Layer 8 of a small transformer language model trained on English Wikipedia (12 layers, counted from 0, width 128). Numbers have three digits each and are written without spaces.
A neuron's activation on a vector x is GELU(weights . x + bias), where the dot is the dot product.

Input weights of the MLP neurons that the questions are about. A number n stands for (n - 500) times 0.00082.
n10 (bias -0.318): 418580488427584434640410462500617402598586449634359607712607500535464790641493627611563539360538500692430576406647568272662263374470508480443515434478425288553421515427795153202355703546162423515465538511462351466545648585618442734301362454664665391602652531551566519679360511474407319388515446465541232358440508496496542610458388554527624802337672740304446765402504569615622585512382
n23 (bias -0.223): 320405558596560565342584605486585353476514590553578518461344322569647535525618514404543600500237686546550591562329430255521544429663312735482306360552430297434378565404409558369482612374740364426754454356425569423324377493533713724371482447511434542405452571427500676835560507476712561450446514403351398649412616617619511532364575486446444376532323529361260469538639440646592525751425
n33 (bias -0.193): 539492457446508488531342511592289462527328433585600635310377543547440358250282295458504686217368630666699561488466644471208580343726530410664830539549648566530625530338542452481654367367600426653403683538477673405679567461496519354576419500638413371430548434722629641328321613538172628164422648516425484434298550508669561630504586620488557642547704405744442515348384543392646394456615
n54 (bias -0.301): 406457405471436431583658819653402684401224372525671511280354439537467283657298385561522730442579539736829599427567296551507574511517461467535617616517328522637609414486341574564661475467511543706370655581436639468440403540427668285286604418379307472602397389566590619493504514620283364402554514518605636464514299378515514638412569432677587452478503265514471584391457532600621319507448
n63 (bias -0.302): 445446346488589559146249627694508419316295544636434570719197539429653585423424360290627586429434458465457723580305213654480560175534584480370539531549397316721458530519408384496528343370512571527743627554496472393592496383420372285553527535508485584574598286604571669407435447592413410449645692603568392504385527414532439366684582734901553424437709636492469526496403628410519524828609
n66 (bias -0.225): 111650608542327592561531714477686474481581720530500447626572511279555474557574572606512405759553298492286511310511496421481211466445504809377526500611291580586656562515567418485380552698382569504618418654314608612350452550388496555150610508579548437478635177457554604711440496463719413730500550400396570732575425458381418616507588382450255364508226562523489485563660416325549619508412
n71 (bias -0.187): 719568413449418503497504354664436554642549399373755558507322359521479401585416627473521690647754483551417510556487349532376482432647453483676660330380598404564715510555453563435640463379539410408483429493380479683507573672535390540392510486452537389356606366570631320371375530611444160455483452396346556390301361607689260334547538397552523598528567711431510753446627418730421552471540
n78 (bias -0.221): 509534509549406615391292628335480573443562541552470475583512491472392555491692469448478614344364722700522424415422521338571487564611431216564518640446497549494512626641643582598418322449459506518571379491580347500482453383557236458545423359659506464462287485478494655622503536358516565488478577425608462571645591469554746418436515494646632437565389494469336506557734522537595547324716
n84 (bias -0.216): 521423559510473565356771487510467543647551362520587483350571615483675598598652317514283537397656567300452363819533420554404605544474384490570648473572646500659401481510503653378524407664303343534323443390246438403587578595479476497530699473426742390503702592427657568618360457520483256585473541500447500649270433656451483547460415571295437694534669576449439447384510622466480401282565
n101 (bias -0.313): 381673439401630461475471398553194514385338489507352713464624635518471401521382222681471314446593598450274511358444444453500533609438524301563504611711528432608257456443626515256289493530478626665214504553564536388482586479504297576458649504666486444358456578686364590863675534598608422543564543695753716400475496290485458437503539457407639518504514566621468493448571571571709417485568
n115 (bias -0.330): 547435288504561617594556274612838511675461331423746407263481380366464358446361775434646290429264401195402469615580382463512480623417216528733554574477390426686409604554489615461417595475508434607407187580469543584557712465472485556473573546304815637496571659540578531542611568336441492809399621465391377566534321531657401611473457748609572492664304282613457564405577496450438273436407
n133 (bias -0.340): 422218465592245461360457515573567519542372469435302850624565508429325569305414315822563492457565595638519770347481511413395508389373628566466351539556489650568323276404341405251429406629372326462597481618439758284504537546598316593368581607565451572584415546673419550367602500485446577644523631730421374531485693512564235568561674423601579484846793622300434395515392523542397593452478
n134 (bias -0.132): 611396290403608535362416280756419642730429389613628527457251430460476450457519539426313449667473365484406793372301301434457620380652492409296558476239733457534511403562546528749456550344508445519433412731298520408577755668723527647565574624547332485552399523692653583620535496381480410744574249262416757574481592277533431396596288461531500476792679532445555591492434336445352658504373
n157 (bias -0.284): 604584548559576389648432475478464789514314295761547489618471540317458569296596540277440389407720438357382569489691370254459628613554518317453584378593388555658367367507543504456493597548458674424437554486610653587420472507320581784511401752456374619619567698695330463544272379525511445489257496589479590298554341478550594279406397272785471676270468395437489496486386577482584582580504
n239 (bias -0.181): 397575389692373519550469377549578637456428025594250342413369443423559635519533662312523659653866370526341459593652463628485647403361415749481403462441493602552552723654593651515488422577484701642382493340526358537411456375716470599400177695552555397554493515454629542683619610319393285451462625519386531541511537436422593392441739338359463596287408620417398478622534470345402595527359
n279 (bias -0.075): 500450473430334615503545553530610457579435500443450611460446386332462657293556473430220527671544659523574301503569563370537427580673355544510453690539464291187598638694556476574349398335566381543446490417684490477493687581479403617526406443507355721605655372490618734340665507615266611520739395483585552628401361483304536457457514372510375500507405483517334617470554480473570510706400
n288 (bias -0.166): 603678820399473568373486396587146734383527724510517476490466250355374695510609636493328636503632413375592480500390507557466260527513437572613433449608324544616454584544667618416586616519482370557394343406537476690467422571410361500454601524473420493577503676427524637480307759537442473449497490332543361432510547425493360400523681686346738635462421625368524487530520449371493346423585
n299 (bias -0.330): 564399274388427564543381678563185333455389385518486514543570373457569419314459514359557606507535486342312629392452465297457330573685573479677507610510517415341338628704702533402673528362507553549330573570472597625559703723712532377824496511419503566376534493634390628556396544735425436603680447493576572440389670592485552226361592430646507295504352496479642356348437546528430518559608
n351 (bias -0.092): 637527644561637517684576637322356500583541469483577341551288426555528534248549399513507629538581523554381560483523599344395569483234543507507406503697576395470490506453560784513483633701423643490544510487146414666313565473397429578517712473564464361539428551590401459664347638261387365326592480548530448473337643571546683560354452490524490445268493365602452539497301527547524712616626
n366 (bias -0.345): 368531343476439497493223344408425611278608444486486500466380596619365606445337551507580713413500557845465449468550540368514496415517359455507422552493362555544503644418595458578490550436603562619369513246479322703524760438465623467691486541466534715464358311423424538602540620712507503459607710476660549473375733517643669351493576421286436398441537612352410413624541459192439625482510
n367 (bias -0.126): 643496658454784618343547573634558580364683486592724542582489560468280324806376401546468457374450483585322486402614438413436391598493583802503468543435490415413490510588423482577442583470287628517276291427539514601517514383569687568562377475472614531658694695435632607577281517246632486232560468622614307472305357468305507535629493351514445373707628587394450500438440539405412436680537
n383 (bias -0.266): 581576443472379599694582459663584435644390496374455608683420549272551159326391462598329668589451310399461697475630431549370313503449493617521521398419462581497510614531597435587482500416478493424461693576291304510617433493486671486527361781424599425603315497411574472514386449723362524549489472543486353448428479329358621617562570559433480554239708536451757609541392538245629765544648
n388 (bias -0.279): 183317514355324608590449574450706605500637514557627699428376614464526479334400628322486743630447444550450655485549640453554200652517531518395246496497399536664399507224718602642449521569596511511579549542564667514381414536322415576493518578645618566398575258292547532620363645416583635511607568222597580254563458375493412602552532472346538555453514453289396742517650585550386403419517
n391 (bias -0.200): 576388486500289341410465497745249405540566570500517449497312565500440510534590342562472528249445520432604524542510527290700429582587530497568667507527201589715513228363297602319511433503472621693459476544620256625568797552609380387463644520623379453493510514581510438588655410658479552604586576312627585503649642335493483446574441435310363514344627504579590447460627425558589555457698
n411 (bias -0.284): 504359586496587674622646482362452619453519474317416423485493368414390518449611496251515452735654431328511438515460633369692436500482367619486475541553554449622808405511500575431530518503466408717548670684533571601460666500182573468403445449627550328632461438553186707562644422579393397578408334734554519570291558240492366417215327720533521601659400616651327415346507749603376552630465
n420 (bias -0.265): 549370581673305413360638521524338483636272348545507244594583458419417373655517555490440413542566343531517449553364632389245407596608541630415569615335500556507429586400527603555617497465708497445451650609607800753462710597560666587446396414700459473484567510599549472421613648503504538517497434170439536479766333361442538408561542389416419521318297553517741396520663323549531486356457
n421 (bias -0.188): 442341484542589723555641411541765718339468536385424398423382462458626592465575612458490484445564516554561418382381418316523497322547550467484490510519315522805425368487472428577477597592646542563564475484497405626528478436523513407434474242455513443680642561352484471535633494465636230613500516526438207455560491330463696418613474420671581421494663608522661565500468337603669474300648
n426 (bias -0.412): 475222584615271317504669781279410655346546513640475376583521376386205336258440603776668475559673508446508492639581593379367279619227443580398361700700710268597532382710577487562437383535500396655380533467698697528480611529475516764447665500328682508712456550517500658537646380366583570696430741232661466463297349599294398561557550669325387563433452504496321468443483851504508329418365
n432 (bias -0.146): 530486515387532471636425446504655403271419330595637547573544449340568707663401511504344632633606601587739579772707471514489567431429803296231612662528482610571774469489615395489444529314409504626566507658460467356630360398414482394407271533772514493542468449552496618475306398457342372430727397474468519620529654474542367331195331438445528519537358601555504588425489584194613471447647
n440 (bias -0.249): 556656245614332624393487609382852806358448660695142513538382334327394200555587390369669671509653328445337681552512521476359666542715483431349609474821550509533413634513634687580582317468386333433423291538390651437605725755470746603504394530310529479597320513309697470731358533575513581192526462358467452500283659415527404579638598589556181387693773396423509673421581347390534470544435
n441 (bias -0.202): 706745721367485299429368365452307518500578492411544566430526507496607474302317659463447570583563354371660566443536721423370720419403514612311551515640688530605669461375635295401526431383351697573574267427482586624449528359534485600395728643570457475539411559523481601606438554656534578362574444358504549777340420433358314322747411349820637323619633443659467428507393625544390642366670
n445 (bias -0.362): 266524464556389542298579521639771379207514696461646479489357521400268643476503346545514412418265313514588445564527569335451669385391521468538448355517682486576527343343445442692382445617594419254507479669510375545438419556679490629483430521705713510473419542755620352417690619386504465585616539468616637693393476293573479476404556437253565693426579586454352612569647514430538518391567

Each question shows a token from some text and the vector x that enters the MLP there. A number n stands for (n - 500) times 0.014.

" suffered": 534589542488674509406466446547507509490493506528508510422549567514306585412555555475509604476437587491458612467449443690452527469341561548336488381486420591471473418741547558463586617677409507602580509546566184491535535549633527466591640497385285469505392578523516418445631410481523367233386427424628596500645471543472566494589411622405409561477454497463432590601414509452369550575419
Which neuron lights up most? n134

"800": 652652455576638490445522457413695506538457504494524484633537498491413652468610424596563457387564614509440488427528388692490587456288525512469383356527546395466524383505431520518535601594427438305551495541611208463618485572589542555572673455412389519372364459549492491450696559477461577471354449397617602572602447480533593401618507520380364624466357338588518470542431589533446467453442
Which neuron lights up most? n445

"arg": 502543440530572482357440368487630482502418500390406521467471523649484565476419393610478646471480648418503449439544549651587445393432649504288572457492610521503459409535450403440643560588375440350417460596494371503552238500368500331591572507490374624465161527580402513407623478718542668510533599470653506484681492364536562426732597625659570487594412585491489551563361485626370386561420
Which neuron lights up most? n63

" went": 510525551536667616401520464550600625550461502481636379511573571511295572313467476405531481366535544490425659464373496653523519462433427520399565469462443600358453392603435443518606580722518472493635535551537152558486474518422583526605486457500377538403557526547433392559527524618502452263371387475465546500696462643528594376595538485488573541538358575453406605486486445610399517536501
The most active neuron and its activation: n157, at about 1.6

"ach": 445579498543451503421466498230659413565453406529687424651494534576472752525491465674481461419367539387404299516329672607461351574463501581524547604502582500295541543426530501553459571718382561491474410327512271500555434461322485487522514473411485631455425539546554446369690610648560625508502538427634486591577499671497615362784501448467538461545440445595571513433379397427443383550429
Which neuron lights up most? n279

"er": 349560489537608455384617500371817517666565489453595557542533379585497574462523467580355429473433423467479411458485567622446389574453582514519559476503526502267566264547593576353446543586303554446529517439454289629516490636397532476669546469422384622432461570550577482376502694503463493491497392396751663527430496489508576436607623507475563517564549526476468393525486335507492389603314
Which neuron lights up most? n279

"un": 285622415461500551516664359295639596720429549529648459428490603438421673542578436461499461535418527449399399497553499580630396715501582543450457551448657558488507347489472461451510651756407446456456616430448243437559563418478625430574463566447457648452381533524527439512528520527503505644475499424588600542596434634457612463626468600341479358366393503497697451344418304509506407552335
Which neuron lights up most? n115

"ant": 390563625453521509477480424349699407505517474419567533438670573464617608436614541641404463552312381293496510447603649613438467493387613542522406421533679599319488448477436384479431560585338589609411641545447292506515565522427471375635547517314398621391587583537420521425579575547544442301462488470775522476634609528534581354619509433525438493525428584544614512523384359594472517569385
Which neuron lights up most? n441

"inn": 389526476687421608439655382434757417601469483502565505541502601620588604468556282485544461494506568515470543505540552728562478688534574513505495492464566485381540409541409482493679472494453381550504461473485234420610366503294471475602427498287458657429371478605446476466531495623568637452520431479687561425540503427419615327542429394539527348601393579590604504439383479522490516399428
The most active neuron and its activation: n279, at about 0.78

"ession": 560562524547663454574502344349737599444390469484486505578461598673452516405522613509536479412431685527400566531532498670575528576408612566470556440510493371463460506547377544644560557604393477361423578497513266570421433400370513337698501387407450607326337529503460626562530512620436554327504525471565494528631396607485606403684589395534522514512428528441493492393402532656322529560234
The most active neuron and its activation: n366, at about 1.2

" Red": 475504632487637539464561273543688597511509396535484508505713585474542619591714397411553464314542514477471694409486671625493363597481607570439487497528475541391559458386544393493524538626403499360480502582566205602568484427450501418740501463477491631426176437495546442415460511511563626342553426496624565424671472539478544417611558542373478375564316428483526501458490476522441469477418
Which neuron lights up most? n367

" does": 572536606574685417519454412536612434485445403493463492519509500469395562336614647540602649465434528462492539501502510683524530356383500546335468447511519505516526510648483536411665576676478414483582434329563256563545480480590457277553571410417299459355556466623346424571653494601588533375341430507582536492596384610487584393457677582537560472616454555357483476566548361515416535482398
Which three neurons fire most, strongest first? n239, n288, n366

" Ukraine": 507556477605581459504645469392472653516426436518611540579475531454352546308621468404543473366552633481410588455431631614559417544396741455392406513571532513366479401460549592549526538655486466489484571447469189623604411479520493453705610569490500738437400518532375483650601438521447658422355366400691679458552319606382518396664564565459500403472479455615432588532435519501385439460283
Which three neurons fire most, strongest first? n426, n351, n157

"\n\n": 690555431398572482558531438407671526613539503441502512589504484494452575350550521500672528543578594291526563428567435631339464591507537499391570366524525534475531424521521515501551642632611451469542418536545152561531478495453491458703544417523274555426514551578484503587528551643410517435298316413564574526473495611526531373608450507480483450479318517489541527489497358560451503386435
Which neuron lights up most? n71

" Bo": 327400656633600634471595332466470503495400501573587347598471496518665659442533434563574406315368660411521683497501576520570309529465634592324558411488566530271499375418486567438526575707610555516504530328503253519495415449450456493627512623511416638444234551434487463474593416518564607330483492439645575430575554494591607461753604472410522393545377456562490487486486377552454472572468
The most active neuron and its activation: n23, at about 2.2

" in": 497655431450625491471583412444642454582468498490562561561668425495446386295526479455587561453647560515493493556526409566487453499591573581416675511423425508501489411569594676472556675605333466499483556489542263558438403590462561521455461517390308496455514566536461522515587431470421520170363394526484551470547372597436606552584567547359451466599365400565492726498515431603533602395419
Which neuron lights up most? n440

" The": 634583712451557499515596433446680493534560500466486536590544461494480681489536541582593571457497580408390550555503580544480427467462546480410574459483442456437473445524433552416552668616459532434542560555584149442530474524487484511501528514510384485495497492534491532413526450566516623013441440398562562547523434547388542438549459540383550492549392470629544619429413426584515508423382
Which three neurons fire most, strongest first? n10, n351, n288

"ey": 356398454579509491460513399437774522495475471537572415472549512558598561387601272456555543468443604450369652418426483509544440622581642435506602492469487563479529389430402520428557577773407508439441504381484401468488224361323582298570563606351419501349299444568419539427653504594596627429435613497725562461691521454484551395729638496576432431599584623426467631545442555548427532479433
Which neuron lights up most? n133

"o": 291364526620555578401420565418748426576453485423568535465503459549491705398542408324491567438342614554534575620513618605472472581527587572479540478487668515387585309459549547408527612592517506514622608412533290564410262391322427466570391402383465534494303612591374470588466373458524588424529509332470603511550543610518501482794511512508530429556379570472576475480508558614545446580337
The two highest activations, in order: n23, n388

" Sp": 430465512418587603442401401592583421630541556422652438558587545348517683619598450415561294364471428409516471421511579651437370553444520663377479375398487511313497453469470544448581578468440552427371688489480269685608371446406499391735446398490417463501426449567427491355597513591516627373469524521547542497733563611679636341692515545485503430516474472611556599563575531573446400434433
The most active neuron and its activation: n420, at about 0.71

"her": 493540551443450487421594507353619500604536500505511516440599618535416807388559388373551474447370535597415527507503548615501385689518553564444499441501595483350497325459497487378423613606489493367656698344485290518603357573333470461590481539435372325418363590573444409462654569498379651521666532530597649532620513681490579331706457307484446392585618536574584516414443437481528357556320
Which neuron lights up most? n279

" P": 391539671558566540473482462474570390567554526386597569546574432547413682545635453323558491487484479424559482477435474541323207570518529644432516484535548478374488514484451604449565588509592474498506650515543278595479476534328475359609579237511353521345282451523523436465593555588473578348423485501559605493616497613540565400767497528515504594595293551540581448531626457591470446457267
Which three neurons fire most, strongest first? n420, n288, n23

"he": 382517507502505484497553421409712509690561426468596325630506602437440588468626416502536383435418547458388436496485390556582374448382626572553405443462568509412499342495451566383584594757411466476627621460607386577342428478301555373492436524502536530381518588515425447393614613668444645519387414329647478447546580807463635450693567594414593482478530534628529520569444445463507274511263
Which neuron lights up most? n115

"id": 340659453529705476685677353401705474636390400574634467495528539410487635475610480486541583430392432294405340512511451649519416509332566557343462496601753526413505504530478461495551576653407399475527421503478348511529497514449473418511473535431603579373443500488497395452633715480521537438541409443712553527411439647417548494765559569445591438557453534452610492535465425462383323469287
Which neuron lights up most? n115

" result": 694557464466628396538409446511562475549394510549351580448636480696419584399467471607626517505383567433272510409436426628419492608371643609511457356510474558459508446592396521454574631507251449535472531429457407579437416605509538567830445409401502569547337541593428478550592444528513435340489534494506537401592423712361740388608565529411478531521464518498628528450507379601542480494358
Which three neurons fire most, strongest first? n299, n367, n351

" the": 619502667391513448493541522541581512604531485406527509573549485449505704412522536613510557493526574444399515477516486689465540470540507629481431443450528445383605435493413513438536541675364478437504463592608133459632485487444458421522590520556469440502525513542439496461448516571524604115436460445552560538513436564361472377580564577441554397549421457725592604582414408574426487412482
Which three neurons fire most, strongest first? n441, n288, n351

"arri": 504408430580563527408472456488643596547563517509599419415507526620475532450550487477481471377445567440458530379476516725737513386530541479455538556492551526384475396651378480497600493646437513523434592496467275490445314652274559249538507510302428633544295566679327427638596387610424636380493536329650532469505573481422623552611446470539590513637459563542529541455513480674438451494354
Which neuron lights up most? n54

" is": 565487492433626580470495557461635554628519526465512435583595401574395598357594533513580533461499593455398522493563502737377559348510513548329465496476530505450522477499458554386558551747412457542561407414542160502575483513532443393512594367572395411375540493536383522435583561664561503331317496469453622405536442658427521331580571536429481460573371530477468671610483494646344545499547
Which neuron lights up most? n71

" T": 235445632587506503478522474453583595530497417395558700634613537517473591529559519439691464394499478563640503440425658578459174561542491531528418399446471570431396561492488484513505526550537418485412688457489244624534341520397479470651483511429353582442384457608418507379470373485576579419394498485653664586607508737484573402674516512482554379555458545600465694462454429482423381402404
The most active neuron and its activation: n388, at about 1.8

"sp": 525576467450437555447432425486651531743527582492571582420520557432549588400586403403609438571468348408576422513368494739632374622400604548387484398461511388433702312564615458336536604566370430358482545531480462507542255486407495445737509571412340487418354479565506508380507465545461687457442577481502563468716503543519601382709509570406610469440474561565612658488508310559503430621208
Which three neurons fire most, strongest first? n383, n288, n388

"in": 290555469514528713416507315393745525531465491512606597465669526592533524388609454448536518482391522656517510570507615613579467640362662453345445525345500506468556352391580455484554567667479369447435631530488280529508359490316371430472499508342469553527507524521346406535561482560659458501416479464522561632611520627513618556619360519429454344499523642504623534463366371439583585498375
The most active neuron and its activation: n421, at about 1.8

" m": 336584487575618491382590470452661519628382454414695646422511492574615680427517481494558526460415519545584319432459488636592309500508598508563615503491419414402683345511558596437594580571407520520513654535438368572522453538319593461544428336480407547354373322568648583447640512770610552324332430358570557554634435473597575411493468460568558455487398431585465482424491465553340382505431
The two highest activations, in order: n54, n279

"re": 399542647524453473576689460373663644689419542421505555538622599510689489284529395652412398455483459516461467507545472604581493700487552458492472559395697498450499263469546680477403479634480378475463419388477338502670465596287532362560453549461420710398375554563409405494532612563495463465497367419556505495651586610496433515560544445541519403365516601541543555491569430519386441482318
The most active neuron and its activation: n84, at about 0.88

" men": 538507521500609541391532490329543557573502390509631409421493491525512662364582439374548486452403495402529480402368551643463613542410596569521413586578478600386476470512517665463692537673345538517503699506589186687569444470464371508666468312507418659451365471561477463494540506573555503330421423387641581407586378523543624308573641573562530479520321545430575535596487396551426424541410
Which three neurons fire most, strongest first? n351, n78, n288

"ell": 323506500624536523467473424590696655459414436474575517607559591435559632460484436381621507313450579531283517469380587697458459629452554541451522482411596559379608548397527473566502490743464417432488622454496362529516164516365531308504466476263485513479520453502421457380522502534596620526538552610641585517480630633379632455793559447474565366583515550528446490471424457634303350445470
Which neuron lights up most? n63

",": 464602479467643609499464536336455618589470490429674523558563609481408515406516542513508498455488578541472467481447553633388473642433439498596488477555595510375699349490454489450460540657584491562554611513563216562456524542339475355562583328473371514313545443521541467359514620584490606137412448515579731593571395578436597540583578583457470431461509541483559463517426418546503422391396
Which neuron lights up most? n33

"-C": 372474489551599622542634601442390493626446545430533551537489513540543551436576471406569414424386581483532501522512518654335236625437593548417493530543626507330410511541453497492544657644557570408446640502475254606661608472442477396618506569611396548326263539528565476422539574481417597441370455306494563596737515500475572403741516391369490554442417416569669577480496355441436448435423
The two highest activations, in order: n420, n383

" three": 604470593613618504347519354476722540524544495413514551486614391534429676427543503542566480489460606530464533426521526502521566565463486648499376409467403450378525416529424655719533519596298473427559500459565183405552470550450460573554501495477334609522440395480447477467639433561460503312388419529705593480512437557471649295653509548394576519527420519522555602500445431395608546477522
Which neuron lights up most? n279

" of": 435613607460623449462532401333621521573398418518669563541699493430601478469464581589438495457547614469465540387481529540350457614497527545425456534544601562416669631487466573544420507609405400592421499510392236519652332595380549399618486470492317474364513547589390461544591517701469426212399485509671445452580498612552458332543471636424512520569386535602524561490459457491626448548406
Which neuron lights up most? n432

" he": 492533679503594607555568446462615601486493396493522478561642484543420652388522507530525537391479640445415472459514511523511389503434563373528504408426485490394407325528558593390561663700398595555583527552570237538479387503437507595644545469468456421371521510526374467485623488697574507216351492319652609411649455780484511483534509409452508558435330464567511508590438454626473407493371
Which three neurons fire most, strongest first? n157, n351, n10